Layer 6 of a small transformer language model trained on English Wikipedia (10 layers, counted from 0, width 64).
Take only the direct path to the model's output, skipping the later layers: a vector added to the residual stream pushes a token's score in proportion to its dot product with that token's output vector.

Output vectors of the tokens that the questions are about. A number n stands for (n - 500) times 0.0041.
" F": 611,622,375,465,527,580,433,437,591,532,422,564,614,601,543,387,510,533,504,545,540,602,535,549,555,463,498,498,537,555,426,468,469,572,389,569,552,604,516,534,527,415,500,473,350,512,567,560,576,567,484,453,616,443,430,502,429,648,598,596,509,332,486,444
"'": 651,587,305,531,416,181,457,556,591,276,580,637,632,476,549,422,466,376,541,553,360,658,375,173,540,632,405,427,479,470,439,547,546,284,526,423,330,630,703,467,611,610,580,321,333,424,596,412,629,528,462,577,257,559,621,466,356,556,511,476,375,557,695,565
"ment": 423,537,761,522,306,526,267,764,253,630,826,236,628,96,637,710,194,439,583,613,305,706,551,644,538,536,387,685,757,548,531,815,593,713,537,486,474,500,608,443,663,559,399,222,272,669,476,298,573,603,475,698,778,765,584,557,380,494,309,510,343,567,584,842
" The": 517,605,539,437,500,460,261,475,576,487,515,641,527,548,553,404,440,626,528,464,480,659,485,444,550,523,607,476,460,545,344,500,471,592,399,604,418,478,633,484,585,474,559,496,508,490,418,619,603,532,498,419,595,463,534,532,541,600,546,407,457,378,380,508
"°": 532,510,549,482,380,274,491,861,491,504,447,391,301,533,395,287,592,506,690,513,414,370,218,245,620,492,366,433,537,578,668,468,706,364,636,398,122,334,547,380,587,462,620,411,473,336,588,496,475,825,399,506,436,825,398,579,702,515,542,692,653,378,358,635
"ated": 369,544,538,704,576,555,357,972,714,395,376,471,332,468,539,631,341,542,511,496,426,235,567,329,434,504,469,530,567,628,540,680,504,306,725,396,595,504,602,508,721,500,500,368,481,537,454,391,715,616,377,827,401,485,481,563,696,829,355,543,550,537,604,580
"red": 637,411,756,665,328,235,372,519,637,468,532,290,715,339,638,327,260,534,457,526,420,470,441,518,470,573,491,504,275,753,606,460,670,472,647,357,719,578,595,678,542,704,601,500,462,670,181,645,680,557,390,582,422,510,535,531,727,515,553,231,524,795,521,659
"ivers": 512,477,383,713,570,286,179,693,515,644,657,308,494,349,527,318,274,614,628,460,281,696,185,232,592,547,369,530,354,692,571,851,525,340,420,573,452,413,769,268,509,854,512,566,456,403,258,415,847,659,357,596,295,536,388,494,543,329,495,722,622,224,648,728
" of": 385,641,424,497,374,411,390,668,303,398,575,703,594,520,524,455,367,518,543,522,459,553,560,346,464,476,352,481,620,414,485,464,421,689,514,390,534,697,602,524,447,420,430,420,586,366,543,595,308,618,609,667,588,368,594,519,586,415,437,338,394,390,564,453
"te": 425,280,688,599,596,395,418,545,514,617,697,312,588,220,489,306,239,447,440,793,322,861,510,405,276,434,568,325,456,569,725,783,547,602,500,412,522,278,721,351,704,506,484,357,652,556,462,342,452,547,509,341,610,382,458,531,569,801,397,560,338,302,726,689
"|---|---": 385,495,593,831,490,424,245,629,536,344,423,285,440,400,411,469,460,440,478,548,315,713,292,432,465,334,375,565,511,469,632,462,496,298,459,360,220,581,458,454,500,860,688,591,454,606,297,432,663,540,595,456,482,663,625,616,513,749,351,353,434,390,582,516
"ound": 148,515,612,491,613,299,450,722,757,434,361,382,322,166,541,488,568,703,605,531,813,464,132,348,457,487,323,523,304,461,546,588,486,446,459,519,574,419,734,620,429,668,505,617,386,525,407,579,611,693,480,530,399,655,679,532,575,389,466,361,622,306,511,669
" St": 527,666,517,502,510,697,419,479,564,553,441,551,625,547,515,232,444,492,593,365,513,711,497,485,492,462,597,382,522,554,457,431,495,562,405,516,514,447,550,434,492,419,483,506,414,500,517,555,527,415,461,484,558,514,535,520,342,728,491,520,452,358,418,469
"ect": 585,637,539,466,650,535,373,679,606,532,551,241,212,351,451,550,331,275,446,445,409,288,224,468,455,500,224,504,380,358,678,513,664,463,437,536,212,357,666,463,359,526,475,567,455,761,500,208,510,461,555,674,512,633,576,531,789,355,631,327,530,548,416,465
"ce": 538,173,643,526,599,423,549,474,569,320,697,470,667,236,477,165,481,515,606,474,392,466,377,367,586,731,491,439,387,335,386,576,626,481,726,533,388,382,717,317,634,510,379,470,401,486,492,584,783,511,248,377,672,567,837,538,609,680,446,702,639,409,613,369
"s": 615,330,439,592,372,689,492,580,784,591,476,530,547,220,517,633,473,492,531,587,289,507,407,561,592,332,516,254,532,400,299,405,389,508,414,610,567,708,680,588,459,343,723,517,805,506,531,605,397,427,538,422,627,286,574,470,404,294,427,601,601,675,634,534
"-": 629,516,380,474,526,365,614,316,540,274,440,422,429,383,452,577,390,502,459,497,563,351,566,645,443,492,420,402,633,394,377,373,437,693,636,377,379,451,560,489,449,476,357,440,490,447,531,548,416,528,573,515,546,497,470,462,404,564,427,490,513,220,528,561
"son": 692,335,598,341,356,681,390,593,671,754,589,559,436,274,539,320,270,530,530,675,229,566,431,317,589,548,427,561,509,500,382,577,688,520,452,772,280,552,744,353,632,624,865,622,729,549,517,657,679,450,127,607,563,611,728,544,495,348,620,577,547,610,371,447
"ond": 258,505,508,380,554,432,441,425,606,599,395,604,689,260,494,336,507,637,511,467,492,740,400,452,585,608,308,434,600,516,488,351,541,195,360,605,519,525,612,626,533,719,851,568,255,685,429,369,542,551,395,706,315,603,485,514,643,347,465,274,651,817,527,588
"ther": 338,267,724,651,472,460,435,521,577,303,730,561,602,331,552,337,352,524,605,721,379,470,346,243,601,728,369,183,545,798,646,505,832,262,527,496,574,598,632,449,526,582,642,437,347,364,251,302,413,536,156,493,421,714,565,572,536,511,228,336,265,596,516,623
"ited": 485,671,594,382,710,389,245,631,579,785,423,596,675,413,665,669,105,613,555,542,262,318,233,336,646,579,485,627,382,779,403,777,599,485,596,432,450,467,564,608,446,670,659,626,451,549,360,463,896,321,282,627,390,674,542,578,673,410,522,496,570,692,523,492
"ents": 532,638,693,603,515,695,418,519,624,467,716,278,245,483,548,673,308,456,363,734,270,453,349,467,639,613,370,603,616,409,517,792,581,515,500,526,521,460,766,320,409,673,396,488,539,357,508,583,671,415,317,591,524,596,368,579,669,540,169,353,748,672,249,365
"od": 414,535,736,438,619,736,500,443,427,617,416,181,505,308,544,351,517,525,409,443,287,561,520,406,597,688,416,333,608,455,485,612,457,395,386,471,564,337,492,663,620,663,414,423,510,345,573,329,626,532,339,866,344,546,314,483,630,452,570,348,654,615,377,506
"D": 355,426,401,419,371,434,516,438,445,549,370,482,315,350,649,372,578,493,450,613,400,536,395,671,519,668,400,656,572,569,532,365,456,328,300,327,474,366,451,447,486,627,623,535,413,584,466,322,570,528,503,446,626,592,560,495,484,598,571,443,633,523,540,612
"ation": 335,405,479,696,544,622,440,677,615,366,515,306,299,350,557,655,418,550,323,377,400,669,544,293,432,457,560,655,720,626,465,526,483,346,646,581,397,379,548,440,846,450,287,381,478,683,511,334,561,793,413,866,650,480,494,544,649,645,433,492,474,603,571,544
"ers": 590,680,681,642,381,848,520,562,325,413,543,523,383,266,620,414,370,497,557,601,460,611,529,608,670,419,480,579,233,439,518,622,599,504,567,537,287,619,730,564,538,605,440,435,390,563,574,573,558,572,557,580,709,359,258,513,608,341,627,504,647,841,385,387

Output weights of attention head 1. The head adds the sum of these rows, row i times number i of z. A number n stands for (n - 500) times 0.0014.
o0: 517,529,565,449,439,412,485,725,507,354,438,611,507,517,554,616,498,534,574,586,559,543,483,403,556,578,472,608,549,167,472,493,259,622,351,404,307,672,614,497,469,601,441,348,462,450,536,590,542,647,508,483,392,591,469,389,591,359,477,606,495,470,398,709
o1: 578,376,359,482,651,436,695,437,421,619,564,547,449,583,355,490,386,377,507,617,565,473,703,545,629,457,613,346,480,507,509,587,332,571,400,539,538,280,621,511,414,475,590,509,429,676,447,564,342,584,425,526,574,487,769,461,540,346,411,606,462,495,457,415
o2: 638,418,488,401,521,401,456,431,520,498,537,648,454,471,476,475,618,592,503,566,725,751,485,599,456,385,397,567,404,518,363,432,546,601,385,475,392,445,443,471,392,429,433,386,465,411,395,539,477,510,541,540,557,366,457,435,358,692,582,396,469,371,639,412
o3: 431,500,597,422,433,294,533,629,494,511,477,370,572,362,557,743,389,321,539,364,600,446,420,409,546,482,388,575,363,395,515,336,598,626,557,523,548,389,742,469,474,757,514,543,582,461,521,412,460,643,660,591,501,432,491,727,551,309,207,292,557,557,594,575
o4: 532,700,517,516,211,553,502,491,497,481,489,735,464,552,383,356,480,521,576,392,501,448,498,500,566,394,462,559,568,529,378,619,444,525,323,500,381,399,423,550,561,355,759,583,455,427,340,590,652,403,689,597,363,388,614,355,569,402,257,420,457,421,539,552
o5: 614,548,515,682,420,469,548,622,571,622,483,562,372,251,661,319,387,576,453,462,571,454,509,608,651,578,422,471,475,453,412,235,530,717,549,483,402,669,691,589,481,489,379,386,540,508,638,398,500,617,474,427,651,533,422,526,759,617,588,481,570,381,377,367
o6: 647,724,468,385,396,417,408,417,560,363,472,520,333,371,549,567,388,596,606,546,363,402,540,429,554,405,495,706,533,684,367,574,541,537,673,548,422,538,382,389,490,415,489,387,622,503,305,641,439,698,457,631,473,439,605,491,371,547,423,215,321,435,462,475
o7: 399,343,597,743,589,501,558,637,456,516,516,629,489,358,448,503,469,521,400,572,362,269,477,619,470,226,518,529,330,530,345,879,435,335,400,302,509,577,617,465,454,519,377,374,342,614,443,320,491,468,627,544,487,684,405,572,726,564,309,527,501,504,555,633
o8: 651,570,389,630,595,463,435,669,336,368,619,477,553,586,594,448,500,480,497,483,545,369,642,571,273,548,513,357,526,470,338,643,508,360,626,538,661,683,467,616,487,536,488,486,638,581,338,445,577,429,739,519,467,657,501,431,429,646,529,374,535,417,487,329
o9: 490,556,517,502,403,601,661,630,374,459,549,375,480,587,561,534,522,447,478,452,481,655,694,425,518,457,485,519,646,599,505,341,541,473,596,690,497,378,439,455,618,373,494,406,725,458,668,559,368,695,642,396,472,409,483,588,621,623,696,598,376,591,527,630
o10: 339,543,617,267,475,575,441,643,613,313,467,613,426,645,753,350,501,539,457,475,513,605,550,253,512,549,672,422,679,433,457,449,326,552,559,695,279,512,842,484,474,353,665,438,380,489,401,568,575,534,437,291,662,512,535,525,512,551,564,430,325,405,507,653
o11: 283,566,388,674,609,473,538,268,651,511,525,423,483,592,515,624,521,256,502,484,412,634,640,501,427,572,540,575,686,653,757,358,399,562,341,413,265,533,496,579,609,481,419,435,410,518,506,302,465,522,579,666,695,430,737,904,501,559,577,642,543,298,344,337
o12: 593,607,548,420,487,432,523,495,460,461,450,386,695,550,496,531,475,601,428,570,507,324,594,605,444,489,441,645,625,385,589,584,557,503,673,469,434,558,340,462,522,611,520,583,458,289,432,571,479,368,374,418,502,233,483,135,422,495,477,430,640,572,464,545
o13: 439,661,446,464,367,328,587,531,550,928,541,536,710,418,457,423,552,513,540,479,396,518,668,628,637,540,538,507,500,487,531,660,390,445,299,646,557,428,429,387,528,502,543,607,252,440,577,640,602,448,499,714,599,560,440,674,304,620,512,430,530,470,521,293
o14: 658,420,485,627,528,501,518,494,508,586,414,501,509,616,448,575,505,519,380,505,550,682,561,354,724,513,534,354,687,456,360,349,361,599,663,684,431,364,644,355,436,621,521,562,534,315,677,414,556,621,387,521,657,478,501,758,488,566,514,790,595,551,414,366
o15: 440,551,342,465,315,613,398,591,505,610,469,469,560,407,407,579,578,459,384,551,548,456,497,504,415,620,589,588,651,457,436,377,524,543,637,616,505,598,538,348,592,506,545,377,581,418,618,416,472,275,327,672,449,652,507,461,507,449,665,406,358,488,651,674
o16: 484,600,341,300,745,412,582,503,510,582,378,358,559,509,495,573,384,443,484,528,589,598,501,676,363,383,549,718,370,525,429,660,316,537,631,608,504,557,637,426,549,441,589,360,287,377,471,434,463,367,795,545,327,602,533,530,344,453,571,370,320,482,505,451
o17: 441,624,416,425,440,418,491,527,504,701,471,602,467,492,614,714,439,636,639,438,297,252,472,560,591,162,399,620,448,679,625,495,470,634,431,551,348,599,429,538,428,569,413,621,323,581,561,393,463,583,604,584,650,521,389,710,525,380,565,354,611,667,431,669
o18: 361,486,524,513,511,480,597,520,475,621,635,482,503,404,578,605,665,531,532,444,615,618,416,492,600,408,502,576,452,527,395,600,817,556,478,633,388,670,605,524,581,605,593,632,535,495,446,350,440,488,490,466,711,244,630,608,376,450,531,575,663,507,391,462
o19: 438,354,536,756,546,457,211,504,721,429,454,530,442,476,506,608,470,650,610,380,654,545,561,583,452,442,470,389,512,681,300,511,376,295,443,499,400,486,368,542,569,426,354,242,318,429,531,489,537,704,402,499,445,552,789,609,603,540,443,488,499,311,635,707
o20: 419,536,465,482,613,470,420,512,680,443,333,414,301,265,585,583,517,612,542,397,518,526,558,380,554,795,375,353,359,526,627,425,541,568,362,421,520,529,297,386,540,429,496,444,485,377,568,550,455,511,494,560,530,536,412,545,587,558,519,705,354,397,439,566
o21: 707,582,344,407,408,630,419,470,553,454,491,518,560,675,495,538,515,445,464,340,499,664,584,401,584,378,593,568,505,494,449,518,493,500,506,754,557,598,687,450,567,504,675,629,557,500,510,356,354,536,488,345,443,427,605,289,381,265,574,671,570,610,503,475
o22: 417,576,584,615,357,410,409,588,602,482,723,687,395,376,464,358,550,606,524,443,609,650,348,494,486,422,700,458,596,438,301,432,633,517,640,421,496,507,710,507,565,559,353,337,518,530,529,723,495,527,392,494,505,581,408,459,431,745,525,421,382,424,533,421
o23: 375,512,573,706,304,392,322,605,549,383,590,369,560,681,660,472,355,748,441,501,716,527,448,501,579,316,281,461,638,349,333,612,536,592,609,482,481,324,634,590,544,507,295,613,622,456,422,327,395,405,849,615,575,568,508,355,655,640,265,411,393,770,491,574
o24: 633,897,495,434,635,398,499,487,596,459,445,620,504,422,523,547,519,565,430,475,377,299,353,419,813,443,563,474,481,442,654,571,409,619,527,277,493,364,440,503,458,571,823,628,674,691,513,668,619,577,389,474,413,482,327,420,605,531,632,529,681,458,620,516
o25: 475,598,425,605,449,544,590,562,575,395,591,475,714,841,374,251,442,331,588,296,578,548,454,621,490,497,522,331,360,537,583,489,625,501,645,523,498,318,632,374,461,729,502,595,576,569,426,386,674,513,609,513,392,527,706,337,614,414,458,579,546,533,610,471
o26: 439,550,495,550,661,591,361,525,623,642,542,398,774,803,492,401,400,459,497,506,618,513,543,375,537,614,646,642,387,726,567,550,569,209,556,595,504,422,499,287,650,636,505,416,392,438,511,401,526,460,359,332,612,450,281,329,628,385,456,472,591,685,581,653
o27: 467,548,614,615,267,592,659,443,173,494,371,464,305,376,503,503,522,497,558,559,561,550,481,399,334,406,664,533,667,469,656,413,466,657,412,561,386,559,462,451,713,573,347,541,425,399,610,462,314,502,394,426,653,636,477,367,437,507,509,383,487,463,535,396
o28: 573,461,474,408,539,320,686,375,713,585,397,372,571,398,582,539,536,687,487,453,412,320,556,455,524,338,378,641,570,587,461,417,597,514,464,659,526,572,532,384,461,396,554,701,591,567,499,397,627,206,733,413,489,544,375,9,503,463,694,504,633,316,463,572
o29: 436,279,776,744,450,503,445,556,507,452,405,404,655,420,635,763,564,487,345,460,645,455,250,340,308,323,510,672,333,391,598,464,681,399,439,474,396,592,356,308,427,652,540,559,842,492,421,431,406,518,644,647,503,503,586,726,647,325,432,425,566,848,421,367
o30: 422,612,476,454,479,502,310,412,608,505,539,373,510,500,522,416,423,542,539,475,457,338,589,384,738,407,429,740,467,435,327,473,442,467,493,458,573,409,199,584,380,621,530,626,454,411,553,477,450,623,516,466,536,593,291,543,400,600,489,625,555,366,462,378
o31: 784,434,382,501,636,574,589,531,555,484,717,579,438,473,480,545,382,417,430,428,789,625,564,473,623,532,489,462,508,470,519,366,573,589,483,762,439,602,613,372,603,576,562,612,221,579,505,664,619,308,579,449,376,449,534,665,382,411,382,290,561,523,506,483

Each question shows a token from some text and the vector z that the head gathered there. A number n stands for (n - 500) times 0.0057.

"en": 538,420,581,514,477,313,521,743,506,479,497,451,467,428,499,534,598,693,544,464,575,467,329,794,565,500,476,624,518,591,415,389
Pushed up most: "ment"

"it": 522,500,446,632,538,495,350,595,498,346,560,767,500,518,341,546,450,464,395,380,558,514,537,539,483,636,627,422,617,578,608,491
Pushed up most: "ect"

"ent": 592,419,477,594,551,578,465,506,406,641,243,510,556,551,577,466,661,855,673,499,456,509,318,523,303,537,551,472,365,397,442,460
Which three tokens does it push up most, strongest first? "ment", "ers", "ect"

"d": 513,544,444,471,562,515,468,359,493,606,632,496,421,539,487,482,506,489,468,422,477,672,532,414,538,550,534,465,463,391,464,612
Pushed up most: "son"

"ain": 429,499,392,457,590,558,422,492,505,528,577,534,548,456,594,548,536,521,478,600,554,561,559,792,485,555,446,615,390,612,470,442
Pushed up most: "ation"

" s": 538,572,546,505,524,524,550,465,559,340,543,550,511,337,733,347,414,601,561,449,643,418,590,451,459,464,266,476,541,523,435,389
Which of these tokens does it push down most? "ond"

"In": 336,505,516,491,483,567,455,648,426,514,428,548,511,592,438,466,450,554,527,343,570,339,377,482,372,447,512,487,494,474,522,434
Which of these tokens does it push down most? "'"

"ame": 510,378,404,485,556,341,484,397,553,420,413,346,432,401,507,594,477,475,466,359,638,626,507,599,364,621,567,532,553,536,499,403
Pushed up most: "ther"

"ff": 605,532,597,353,437,540,697,482,391,627,483,488,458,522,663,359,547,736,503,527,571,225,529,561,403,627,254,459,419,644,471,398
Which of these tokens does it push down most? "ond"

"ion": 570,480,430,626,441,504,549,558,518,497,496,655,389,208,662,768,456,475,505,572,503,492,456,775,440,506,467,524,332,360,533,464
Which two tokens does it push up most, strongest first? "ation", "ment"

" the": 462,467,482,443,472,409,482,506,572,469,538,401,495,524,513,405,445,551,474,414,494,441,464,523,504,546,469,483,562,515,474,424
Pushed up most: "ited"

"e": 636,418,418,457,400,506,459,670,543,466,514,492,652,585,376,592,578,327,253,688,617,541,235,697,598,600,550,610,501,386,605,235
Pushed up most: "ated"

"o": 537,511,313,571,465,429,335,477,662,524,543,232,589,707,504,473,553,296,356,521,368,790,290,411,510,577,585,465,532,342,647,515
Pushed up most: "ivers"

"ec": 482,483,531,524,439,485,519,330,508,350,382,476,595,504,392,655,301,553,455,383,392,383,667,437,478,527,383,533,539,429,576,494
Pushed up most: "-"

" its": 409,464,377,519,470,480,575,452,536,432,563,467,536,513,565,459,478,392,299,588,557,576,456,532,474,454,469,503,465,500,473,386
Which of these tokens does it push down most? "ers"

" Sp": 456,471,543,606,552,429,707,579,384,433,679,600,489,452,625,497,421,439,390,553,632,634,654,488,740,341,550,456,473,467,411,597
Which of these tokens does it push down most? "od"

" c": 493,398,498,549,493,310,483,458,519,399,425,383,424,392,442,409,569,477,551,489,548,535,464,533,456,454,452,574,506,531,505,396
Which two tokens does it push up most, strongest first? "ound", "|---|---"

" a": 575,620,580,520,557,526,610,471,569,354,392,522,539,335,678,420,424,480,565,471,617,478,634,442,451,432,347,506,482,486,475,477
Pushed up most: "-"

"ur": 446,538,386,544,385,448,511,746,509,426,597,567,506,450,327,647,505,434,395,315,484,462,412,755,687,658,464,410,645,502,483,579
Pushed up most: "ect"

",": 512,526,401,530,572,488,471,480,527,538,500,469,491,533,499,489,468,468,537,480,442,525,511,534,513,514,520,514,500,494,544,466
Which of these tokens does it push down most? "-"

"m": 472,457,483,478,558,493,454,294,426,505,522,593,431,545,579,482,444,493,347,388,570,593,651,446,573,528,472,496,508,399,436,523
Pushed up most: " St"

"are": 381,373,534,554,505,375,510,584,387,344,505,571,561,472,490,567,320,501,362,651,625,385,678,481,505,602,653,460,445,608,540,512
Which of these tokens does it push down most? "s"

"ial": 390,356,480,655,487,471,672,495,534,401,563,417,519,357,605,485,378,618,415,558,743,514,886,546,648,333,375,482,434,600,413,606
Which two tokens does it push up most, strongest first? "ound", "ated"

".\n\n": 250,545,500,450,470,639,359,660,410,481,492,539,527,617,499,448,444,600,569,309,519,234,337,433,281,514,417,444,531,366,585,357
Which of these tokens does it push down most? "'"

"us": 394,224,383,711,387,493,645,467,244,137,382,568,621,458,446,384,251,519,436,530,520,292,676,473,399,742,592,534,336,473,318,437
Which two tokens does it push up most, strongest first? "ther", "red"

"ard": 608,411,531,444,344,513,490,481,584,528,605,462,333,334,646,568,547,516,571,562,573,438,447,478,377,586,335,542,439,595,433,348
Which of these tokens does it push down most? "ited"

"or": 524,435,610,389,445,483,488,313,398,560,572,443,432,570,382,448,380,627,600,410,703,542,632,308,608,510,484,512,450,496,389,616
Pushed up most: "son"

"l": 341,472,589,435,501,529,392,467,507,483,617,371,429,585,416,436,359,586,595,444,669,444,610,534,498,600,546,584,459,490,305,616
Which two tokens does it push up most, strongest first? "ther", "ce"

"u": 401,522,420,455,500,458,308,348,535,476,429,496,531,511,537,420,478,411,372,495,546,623,585,364,473,569,555,513,421,422,561,529
Pushed up most: " St"

"er": 572,412,473,514,656,556,533,571,396,520,161,338,617,522,400,551,661,775,643,568,407,431,331,618,298,584,587,479,520,385,521,401
Which two tokens does it push up most, strongest first? "ment", "ited"

" n": 455,505,446,502,530,518,589,477,571,452,537,457,549,462,489,362,530,503,460,507,566,518,562,536,451,438,355,554,407,558,578,447
Pushed up most: " of"

"ot": 626,434,333,553,478,464,468,516,460,247,321,579,684,528,494,524,508,491,474,418,510,532,595,539,436,683,461,578,487,393,564,477
Which two tokens does it push up most, strongest first? "ents", "ivers"

"ay": 465,435,603,405,427,521,541,527,586,492,505,468,454,496,540,397,557,364,414,475,577,522,545,506,464,580,493,526,473,596,419,409
Pushed up most: "te"

" con": 529,472,373,663,524,452,509,529,335,501,496,511,593,361,532,507,382,506,454,432,447,506,540,638,387,476,444,561,481,594,592,408
Pushed up most: "ents"

"8": 643,453,507,604,520,470,523,577,492,500,406,447,545,502,406,479,627,654,517,519,423,471,407,542,476,509,564,570,496,463,440,461
Pushed up most: "ment"

"an": 408,454,604,582,503,406,772,565,364,444,772,623,500,430,694,467,366,455,365,585,700,643,745,456,833,301,525,448,423,430,376,625
Pushed up most: " The"

"ers": 567,566,454,558,484,613,581,754,536,432,433,717,523,661,492,796,528,420,411,537,557,652,431,604,489,499,415,512,666,585,554,456
Pushed up most: "ment"

"s": 467,598,509,505,598,652,424,399,551,615,478,490,367,509,367,501,523,802,480,335,517,538,677,560,278,433,255,404,492,695,516,443
Which of these tokens does it push down most? "ivers"

"om": 365,482,458,551,321,501,467,569,541,473,420,403,523,635,390,460,488,388,514,365,487,344,369,582,386,610,567,514,618,565,617,476
Which of these tokens does it push down most? " The"

" ro": 535,409,366,491,539,481,483,528,567,469,508,617,503,382,739,198,541,455,485,569,683,496,565,573,434,561,396,613,403,683,545,422
Which two tokens does it push up most, strongest first? "|---|---", "ation"